Layer 6 of a small transformer language model trained on English Wikipedia (9 layers, counted from 0, width 128).
A neuron adds its activation times its output weights to the MLP's output. To switch it off is to set its activation to zero at one token and run the rest of the model.

Output weights of the MLP neurons that the questions are about. A number n stands for (n - 500) times 0.00081.
n11: 412 332 384 529 500 582 516 698 432 679 419 476 579 637 510 584 477 383 559 447 201 424 562 213 522 497 368 423 581 266 426 465 672 562 588 524 417 413 428 401 619 468 473 739 582 579 565 344 524 551 510 619 599 574 637 559 583 629 344 536 458 596 673 289 441 616 497 382 432 497 517 194 443 598 555 418 490 484 424 817 583 536 427 468 669 326 497 451 332 391 434 503 596 588 335 760 439 660 609 438 566 572 490 432 483 514 500 512 554 497 583 555 418 710 623 409 487 594 623 510 344 409 476 418 340 376 610 472
n20: 670 471 500 555 548 421 379 428 497 410 419 527 473 415 593 601 378 445 378 491 606 349 336 507 438 329 635 736 581 737 517 514 446 357 383 482 540 503 385 458 667 235 459 425 285 757 549 401 560 548 604 457 447 515 527 382 490 309 453 220 536 500 378 580 679 566 788 560 537 510 534 370 462 632 513 454 578 432 593 489 541 470 540 532 510 667 461 473 510 615 503 628 587 601 524 636 544 572 454 391 734 607 713 360 402 497 650 252 570 627 523 533 541 359 525 365 470 333 532 611 490 328 661 500 394 436 473 456
n64: 525 493 633 500 457 514 722 562 704 563 451 351 617 490 325 406 577 567 490 590 366 529 439 669 633 404 565 254 643 557 623 464 591 284 371 555 458 496 411 397 550 490 401 656 449 642 535 438 650 550 426 658 526 577 555 446 641 435 452 630 540 514 634 481 508 756 493 361 597 370 680 615 451 431 373 527 391 490 435 309 389 527 379 524 493 480 136 418 699 331 507 447 460 443 643 345 465 500 469 820 294 395 292 387 658 539 371 497 618 342 538 378 480 541 533 500 462 326 684 625 676 723 471 539 481 480 507 481
n76: 451 486 479 497 430 486 539 324 440 378 434 483 485 517 553 329 552 490 550 574 719 586 497 594 479 471 329 324 531 450 489 530 537 591 478 410 557 411 500 494 492 676 604 976 558 492 500 517 480 528 392 348 593 505 525 411 478 685 616 654 566 500 422 485 447 339 512 395 579 305 500 467 465 467 432 386 446 632 418 442 468 447 661 431 365 408 517 624 511 543 556 509 551 553 503 539 468 453 430 526 452 439 258 708 445 380 594 687 489 337 396 594 671 614 452 543 443 489 417 478 344 536 471 526 695 541 579 593
n124: 529 424 439 308 426 372 355 354 474 604 627 530 578 493 567 323 490 669 393 276 170 507 355 602 571 541 785 466 569 514 525 590 300 504 323 465 558 489 423 801 535 493 485 574 454 363 543 586 478 536 574 447 366 590 396 592 450 414 554 418 587 286 452 641 607 400 423 658 477 475 372 623 537 643 251 542 700 262 496 453 485 571 461 458 652 606 556 415 377 559 401 424 616 381 622 419 563 412 564 777 532 511 441 698 405 414 768 430 576 694 561 612 317 610 422 463 540 504 715 356 638 276 645 471 578 448 536 456
n184: 561 529 347 510 589 431 497 494 507 417 500 743 585 441 407 490 558 604 513 577 584 513 319 252 612 527 513 494 379 546 503 667 365 640 434 588 500 671 475 557 468 367 490 199 487 487 552 407 460 536 542 688 252 512 387 533 279 367 530 490 419 553 663 431 562 420 534 570 553 365 500 503 462 514 788 438 594 445 573 331 687 490 543 345 596 553 571 339 399 312 449 348 518 451 538 270 715 651 408 767 569 458 587 590 605 628 409 404 483 593 246 474 654 520 591 346 540 446 791 542 493 601 514 663 467 462 453 416
n216: 241 359 392 580 500 419 679 575 557 605 403 480 493 358 401 360 324 448 529 534 500 369 507 542 648 524 621 437 230 610 684 535 463 471 486 447 391 264 518 693 503 529 247 534 549 645 601 694 443 420 545 451 472 497 487 230 523 482 480 503 625 510 544 428 489 325 604 576 485 336 608 506 497 448 618 601 453 580 589 646 565 474 490 401 613 334 226 506 507 364 337 463 527 529 363 513 490 617 523 391 559 429 702 497 497 658 662 411 470 617 474 613 578 406 447 612 293 613 629 649 459 568 633 463 518 459 701 395
n227: 494 376 592 556 538 550 586 764 541 510 680 414 486 536 427 486 731 494 597 629 428 334 513 638 607 670 580 519 442 418 548 415 524 421 375 452 352 645 496 421 490 379 380 763 493 494 316 400 520 500 678 650 629 572 588 338 617 734 419 463 320 637 376 452 422 285 339 616 456 428 421 451 548 574 581 497 671 359 496 631 542 450 507 559 580 543 421 488 459 274 235 258 379 618 302 566 579 477 487 358 507 464 536 497 473 336 559 415 710 531 383 398 586 560 487 675 374 493 596 461 692 651 524 352 384 568 665 349
n254: 557 523 558 584 361 592 483 458 535 470 437 628 411 399 414 493 587 484 490 484 400 493 718 551 506 454 490 563 249 392 601 619 510 365 549 497 655 659 129 434 717 554 718 712 558 454 510 678 343 357 298 572 559 295 628 486 377 546 531 381 503 750 345 643 322 565 619 695 394 500 521 719 546 482 703 405 559 419 579 358 572 456 555 460 361 316 460 645 688 553 448 381 441 463 568 476 412 541 322 589 521 288 386 497 461 453 463 455 573 311 199 395 604 595 604 591 510 597 566 540 496 389 568 666 606 451 562 481
n270: 594 624 473 587 566 595 468 426 710 387 496 471 728 381 334 324 628 457 627 424 490 699 518 483 426 669 447 366 374 667 489 440 385 451 660 456 564 522 569 367 348 413 657 720 220 371 345 507 493 526 378 762 363 493 507 644 564 486 514 401 618 408 697 543 567 721 329 449 693 667 355 629 365 239 638 489 460 465 623 396 537 454 461 420 618 394 549 542 496 572 812 453 542 430 581 528 324 423 518 522 383 381 549 497 663 570 651 314 396 613 567 367 254 669 402 422 547 450 639 451 530 615 312 398 445 544 407 406
n274: 688 387 403 593 580 749 609 520 608 572 618 558 409 698 581 647 651 389 493 361 311 416 353 556 440 763 306 415 496 379 356 452 701 281 597 431 329 455 607 583 407 452 511 274 423 622 773 479 830 609 424 711 515 606 624 434 458 405 358 549 545 613 543 589 477 599 417 565 427 500 395 559 591 574 623 406 435 663 433 358 459 560 387 590 511 321 583 503 435 408 513 370 286 493 434 406 475 434 422 613 412 514 376 520 547 456 402 616 582 510 595 510 500 329 587 453 435 661 385 413 279 722 577 398 552 619 269 354

Each question names a token from some text and the token that comes next. It shows the activations a of the neurons there, in the order above. A number n stands for (n - 500) times 0.028.

Then comes g, the gradient of the next token's log-probability with respect to the MLP's output, scaled to length 1. A neuron's effect is roughly proportional to its activation times (output weights . g). A number n stands for (n - 500) times 0.00077.

"ly", then ")"
a: 502 555 512 551 511 516 500 504 497 504 502
g: 505 480 458 305 599 285 392 251 706 440 324 363 471 631 735 496 408 486 391 445 641 671 570 689 383 568 358 690 605 640 518 581 578 398 448 572 241 643 393 429 625 502 479 566 577 618 583 590 483 482 528 404 521 550 382 561 486 400 680 542 698 399 537 541 584 589 453 672 362 457 487 417 353 463 501 387 685 455 696 495 281 484 545 382 538 292 450 525 469 669 368 406 383 350 292 472 626 615 778 479 685 480 438 476 432 414 661 492 393 476 498 455 553 562 692 449 319 476 391 553 456 685 670 377 550 477 460 450
Which two neurons, each switched off alone, lower its probability most, in order? n20, n76

",", then " th"
a: 516 500 499 524 475 392 502 527 497 515 504
g: 383 290 712 536 587 519 448 507 392 493 445 277 487 615 450 543 416 392 427 284 425 494 524 738 355 379 533 620 614 573 573 441 679 417 570 547 560 508 490 679 496 438 425 537 333 491 502 761 469 550 505 553 410 403 506 375 820 618 543 323 420 599 648 497 471 498 256 517 531 432 475 592 517 530 448 517 317 477 700 399 692 582 347 620 609 344 386 380 603 483 311 316 474 590 361 619 492 631 560 449 417 709 650 634 739 371 362 579 537 382 535 352 318 472 581 574 502 497 732 397 533 546 390 690 491 502 389 445
Which neuron, switched off, raises the next token's probability most? n76

"6", then "1"
a: 338 500 492 505 506 492 517 508 510 497 486
g: 736 478 381 318 395 602 600 665 393 473 731 511 399 514 481 527 487 512 346 373 250 465 524 340 586 665 411 502 569 407 305 471 592 565 564 513 380 529 348 484 570 478 351 727 727 569 555 486 655 437 333 563 576 379 312 579 326 373 390 506 472 577 359 599 650 558 310 602 361 606 385 409 340 458 273 531 606 528 463 710 550 541 369 525 467 446 577 620 481 368 406 535 397 430 648 637 389 559 591 609 414 408 563 423 569 429 609 598 393 504 537 231 610 605 724 613 599 645 422 627 434 581 314 559 616 591 477 676
Which neuron, switched off, raises the next token's probability most? n11

" de", then "b"
a: 505 490 518 500 508 495 484 482 507 497 502
g: 516 647 577 518 450 546 195 654 327 796 353 471 258 664 526 736 461 735 379 462 597 515 527 517 404 420 757 401 643 480 484 432 491 538 480 461 467 561 298 515 508 281 266 428 366 635 408 376 664 567 492 679 609 493 478 383 627 453 488 492 543 588 607 481 627 472 433 506 790 392 438 490 440 446 380 527 475 504 332 439 415 558 489 656 535 477 444 478 540 498 575 575 274 515 357 560 386 535 526 502 427 592 338 440 379 502 315 729 585 499 497 463 450 524 603 717 408 737 465 387 512 758 475 397 403 574 526 538
Switching off which neuron hurts the next token most? n64

"ist", then " D"
a: 501 485 500 528 512 503 439 495 506 503 503
g: 430 438 537 402 487 398 254 509 499 545 574 311 820 814 517 379 334 489 565 523 569 590 486 526 448 481 585 441 401 282 682 613 344 530 553 396 440 652 360 441 507 564 388 450 650 644 481 336 613 637 491 446 662 632 479 421 375 642 524 533 597 728 524 533 344 488 469 304 646 619 496 290 494 329 404 497 448 256 373 558 479 459 543 477 592 487 517 665 585 412 448 569 669 592 314 549 550 450 575 475 526 539 435 452 352 405 839 442 731 313 504 663 448 517 615 635 519 513 386 466 430 638 324 572 490 426 400 496
Switching off which neuron hurts the next token most? n76

" l", then "o"
a: 500 503 504 494 519 486 504 497 502 501 525
g: 455 580 140 567 382 547 393 466 625 515 654 669 523 551 587 334 505 518 359 540 462 491 622 580 313 277 444 384 482 555 620 562 561 538 591 546 520 559 541 496 581 550 356 535 502 557 622 729 479 391 437 597 338 432 246 733 656 386 632 338 518 422 684 262 575 494 630 320 398 632 487 385 580 689 353 445 418 451 456 412 319 518 411 448 567 439 508 488 448 464 602 569 677 663 494 688 413 397 513 166 472 485 518 393 540 703 725 542 300 630 462 487 536 549 335 505 677 628 470 556 425 485 496 428 588 418 478 617
Which neuron, switched off, raises the next token's probability most? n274

"ay", then "wo"
a: 502 504 496 516 491 491 494 520 509 488 494
g: 394 747 515 580 262 317 594 651 580 436 389 583 534 524 594 505 715 653 503 633 454 393 483 592 345 436 523 515 390 588 422 514 549 540 560 404 486 577 425 404 639 551 459 564 544 463 403 658 404 351 347 421 374 383 741 384 358 526 595 351 489 448 503 664 363 491 342 501 450 614 351 360 634 538 327 635 404 447 451 688 478 415 735 471 746 554 436 414 456 544 456 446 271 360 362 515 386 285 662 553 497 451 661 713 488 556 595 426 488 502 546 458 497 572 586 835 599 632 582 421 596 320 322 509 687 363 513 510
Which two neurons, each switched off alone, lower its probability most, in order? n227, n254

"ab", then "le"
a: 495 516 496 481 504 513 498 240 500 492 467
g: 603 638 367 615 529 493 552 731 538 601 509 341 550 525 525 462 541 543 330 553 434 361 603 419 700 406 597 653 500 480 313 356 124 555 516 633 345 519 420 763 529 625 710 464 303 395 421 545 581 439 564 441 487 499 389 493 246 377 533 366 499 495 447 574 415 579 757 522 516 648 620 555 350 570 533 300 488 685 496 546 422 485 347 320 643 620 567 441 355 475 503 542 719 492 443 638 379 779 237 399 487 413 338 448 558 491 524 587 536 698 595 573 487 507 340 500 600 489 428 587 524 446 447 564 372 428 405 580
Switching off which neuron hurts the next token most? n227

" first", then " pro"
a: 514 507 502 563 501 500 505 509 500 501 489
g: 437 496 513 454 417 518 625 467 419 406 413 414 498 499 331 490 481 776 338 277 481 599 421 413 475 434 465 177 718 351 493 540 543 403 489 280 565 538 455 475 315 552 412 481 499 500 427 459 295 548 512 574 393 275 459 572 419 534 453 397 383 517 548 586 575 210 658 545 457 530 859 540 542 565 675 673 496 529 575 322 572 337 465 604 437 638 618 390 554 773 542 435 560 700 660 494 537 727 539 616 618 368 505 663 638 608 589 567 444 426 454 371 529 551 630 570 443 600 603 291 563 570 446 308 491 494 599 416
Switching off which neuron hurts the next token most? n76

"v", then "et"
a: 494 504 502 500 504 506 417 481 533 505 509
g: 429 552 517 525 394 380 508 542 552 556 600 553 390 583 764 340 580 467 442 564 543 483 710 827 462 468 567 629 511 527 544 482 543 420 426 578 443 377 432 517 511 382 553 482 461 568 309 597 609 636 409 556 882 531 253 362 605 623 406 455 298 516 594 486 439 460 191 481 456 501 420 439 428 687 513 597 587 647 357 563 729 336 345 595 574 606 534 233 364 400 571 473 527 494 425 486 582 380 391 616 551 649 332 533 338 535 537 439 670 420 534 574 352 480 435 519 581 545 427 267 719 423 295 470 556 586 591 403
Which neuron, switched off, raises the next token's probability most? n227

" P", then "as"
a: 506 498 524 507 512 492 505 501 500 507 464
g: 495 555 497 294 448 595 346 358 627 521 300 572 583 620 387 571 416 216 372 482 411 642 562 446 533 466 339 472 492 368 433 584 594 594 448 464 628 363 600 638 453 658 493 598 445 561 586 666 505 597 397 543 508 641 422 342 290 559 349 443 587 657 505 405 490 565 364 128 707 553 543 757 582 461 455 464 394 405 452 469 304 486 441 618 326 492 548 558 660 608 484 580 706 341 594 372 496 468 311 546 539 406 673 637 565 559 512 511 368 602 669 536 746 458 652 500 432 486 374 355 746 454 394 517 389 579 460 608
Switching off which neuron hurts the next token most? n64

" h", then "ang"
a: 513 504 501 467 501 486 496 498 502 475 522
g: 608 304 384 499 617 551 502 435 527 502 530 353 612 583 554 569 426 717 564 396 547 560 345 465 518 324 662 455 390 564 420 616 714 484 572 474 278 487 417 566 528 367 339 450 261 414 664 646 444 426 482 519 398 408 624 535 458 430 548 589 292 631 499 469 519 331 606 457 303 703 463 412 263 360 466 602 484 518 405 504 668 418 551 523 347 526 518 659 687 799 377 518 454 411 338 499 761 487 675 516 543 560 398 472 645 514 605 687 372 630 532 255 352 520 595 473 663 418 435 345 381 745 591 564 554 556 426 530
Switching off which neuron hurts the next token most? n274

"ing", then " v"
a: 511 497 488 599 501 491 499 499 493 453 507
g: 419 560 378 496 362 584 674 447 516 442 297 718 448 346 681 440 771 450 388 678 585 607 406 553 307 546 400 326 502 313 584 439 297 416 384 597 388 538 638 490 772 523 478 509 537 277 556 344 543 695 636 322 620 508 465 461 332 498 530 645 578 722 498 411 383 489 546 467 496 408 653 308 576 449 479 620 406 449 651 479 543 471 678 588 578 546 458 610 680 429 573 499 551 412 665 486 559 393 618 666 194 581 604 374 594 703 658 514 458 555 372 510 518 578 475 493 470 489 285 418 370 508 411 459 506 420 357 397
Switching off which neuron hurts the next token most? n76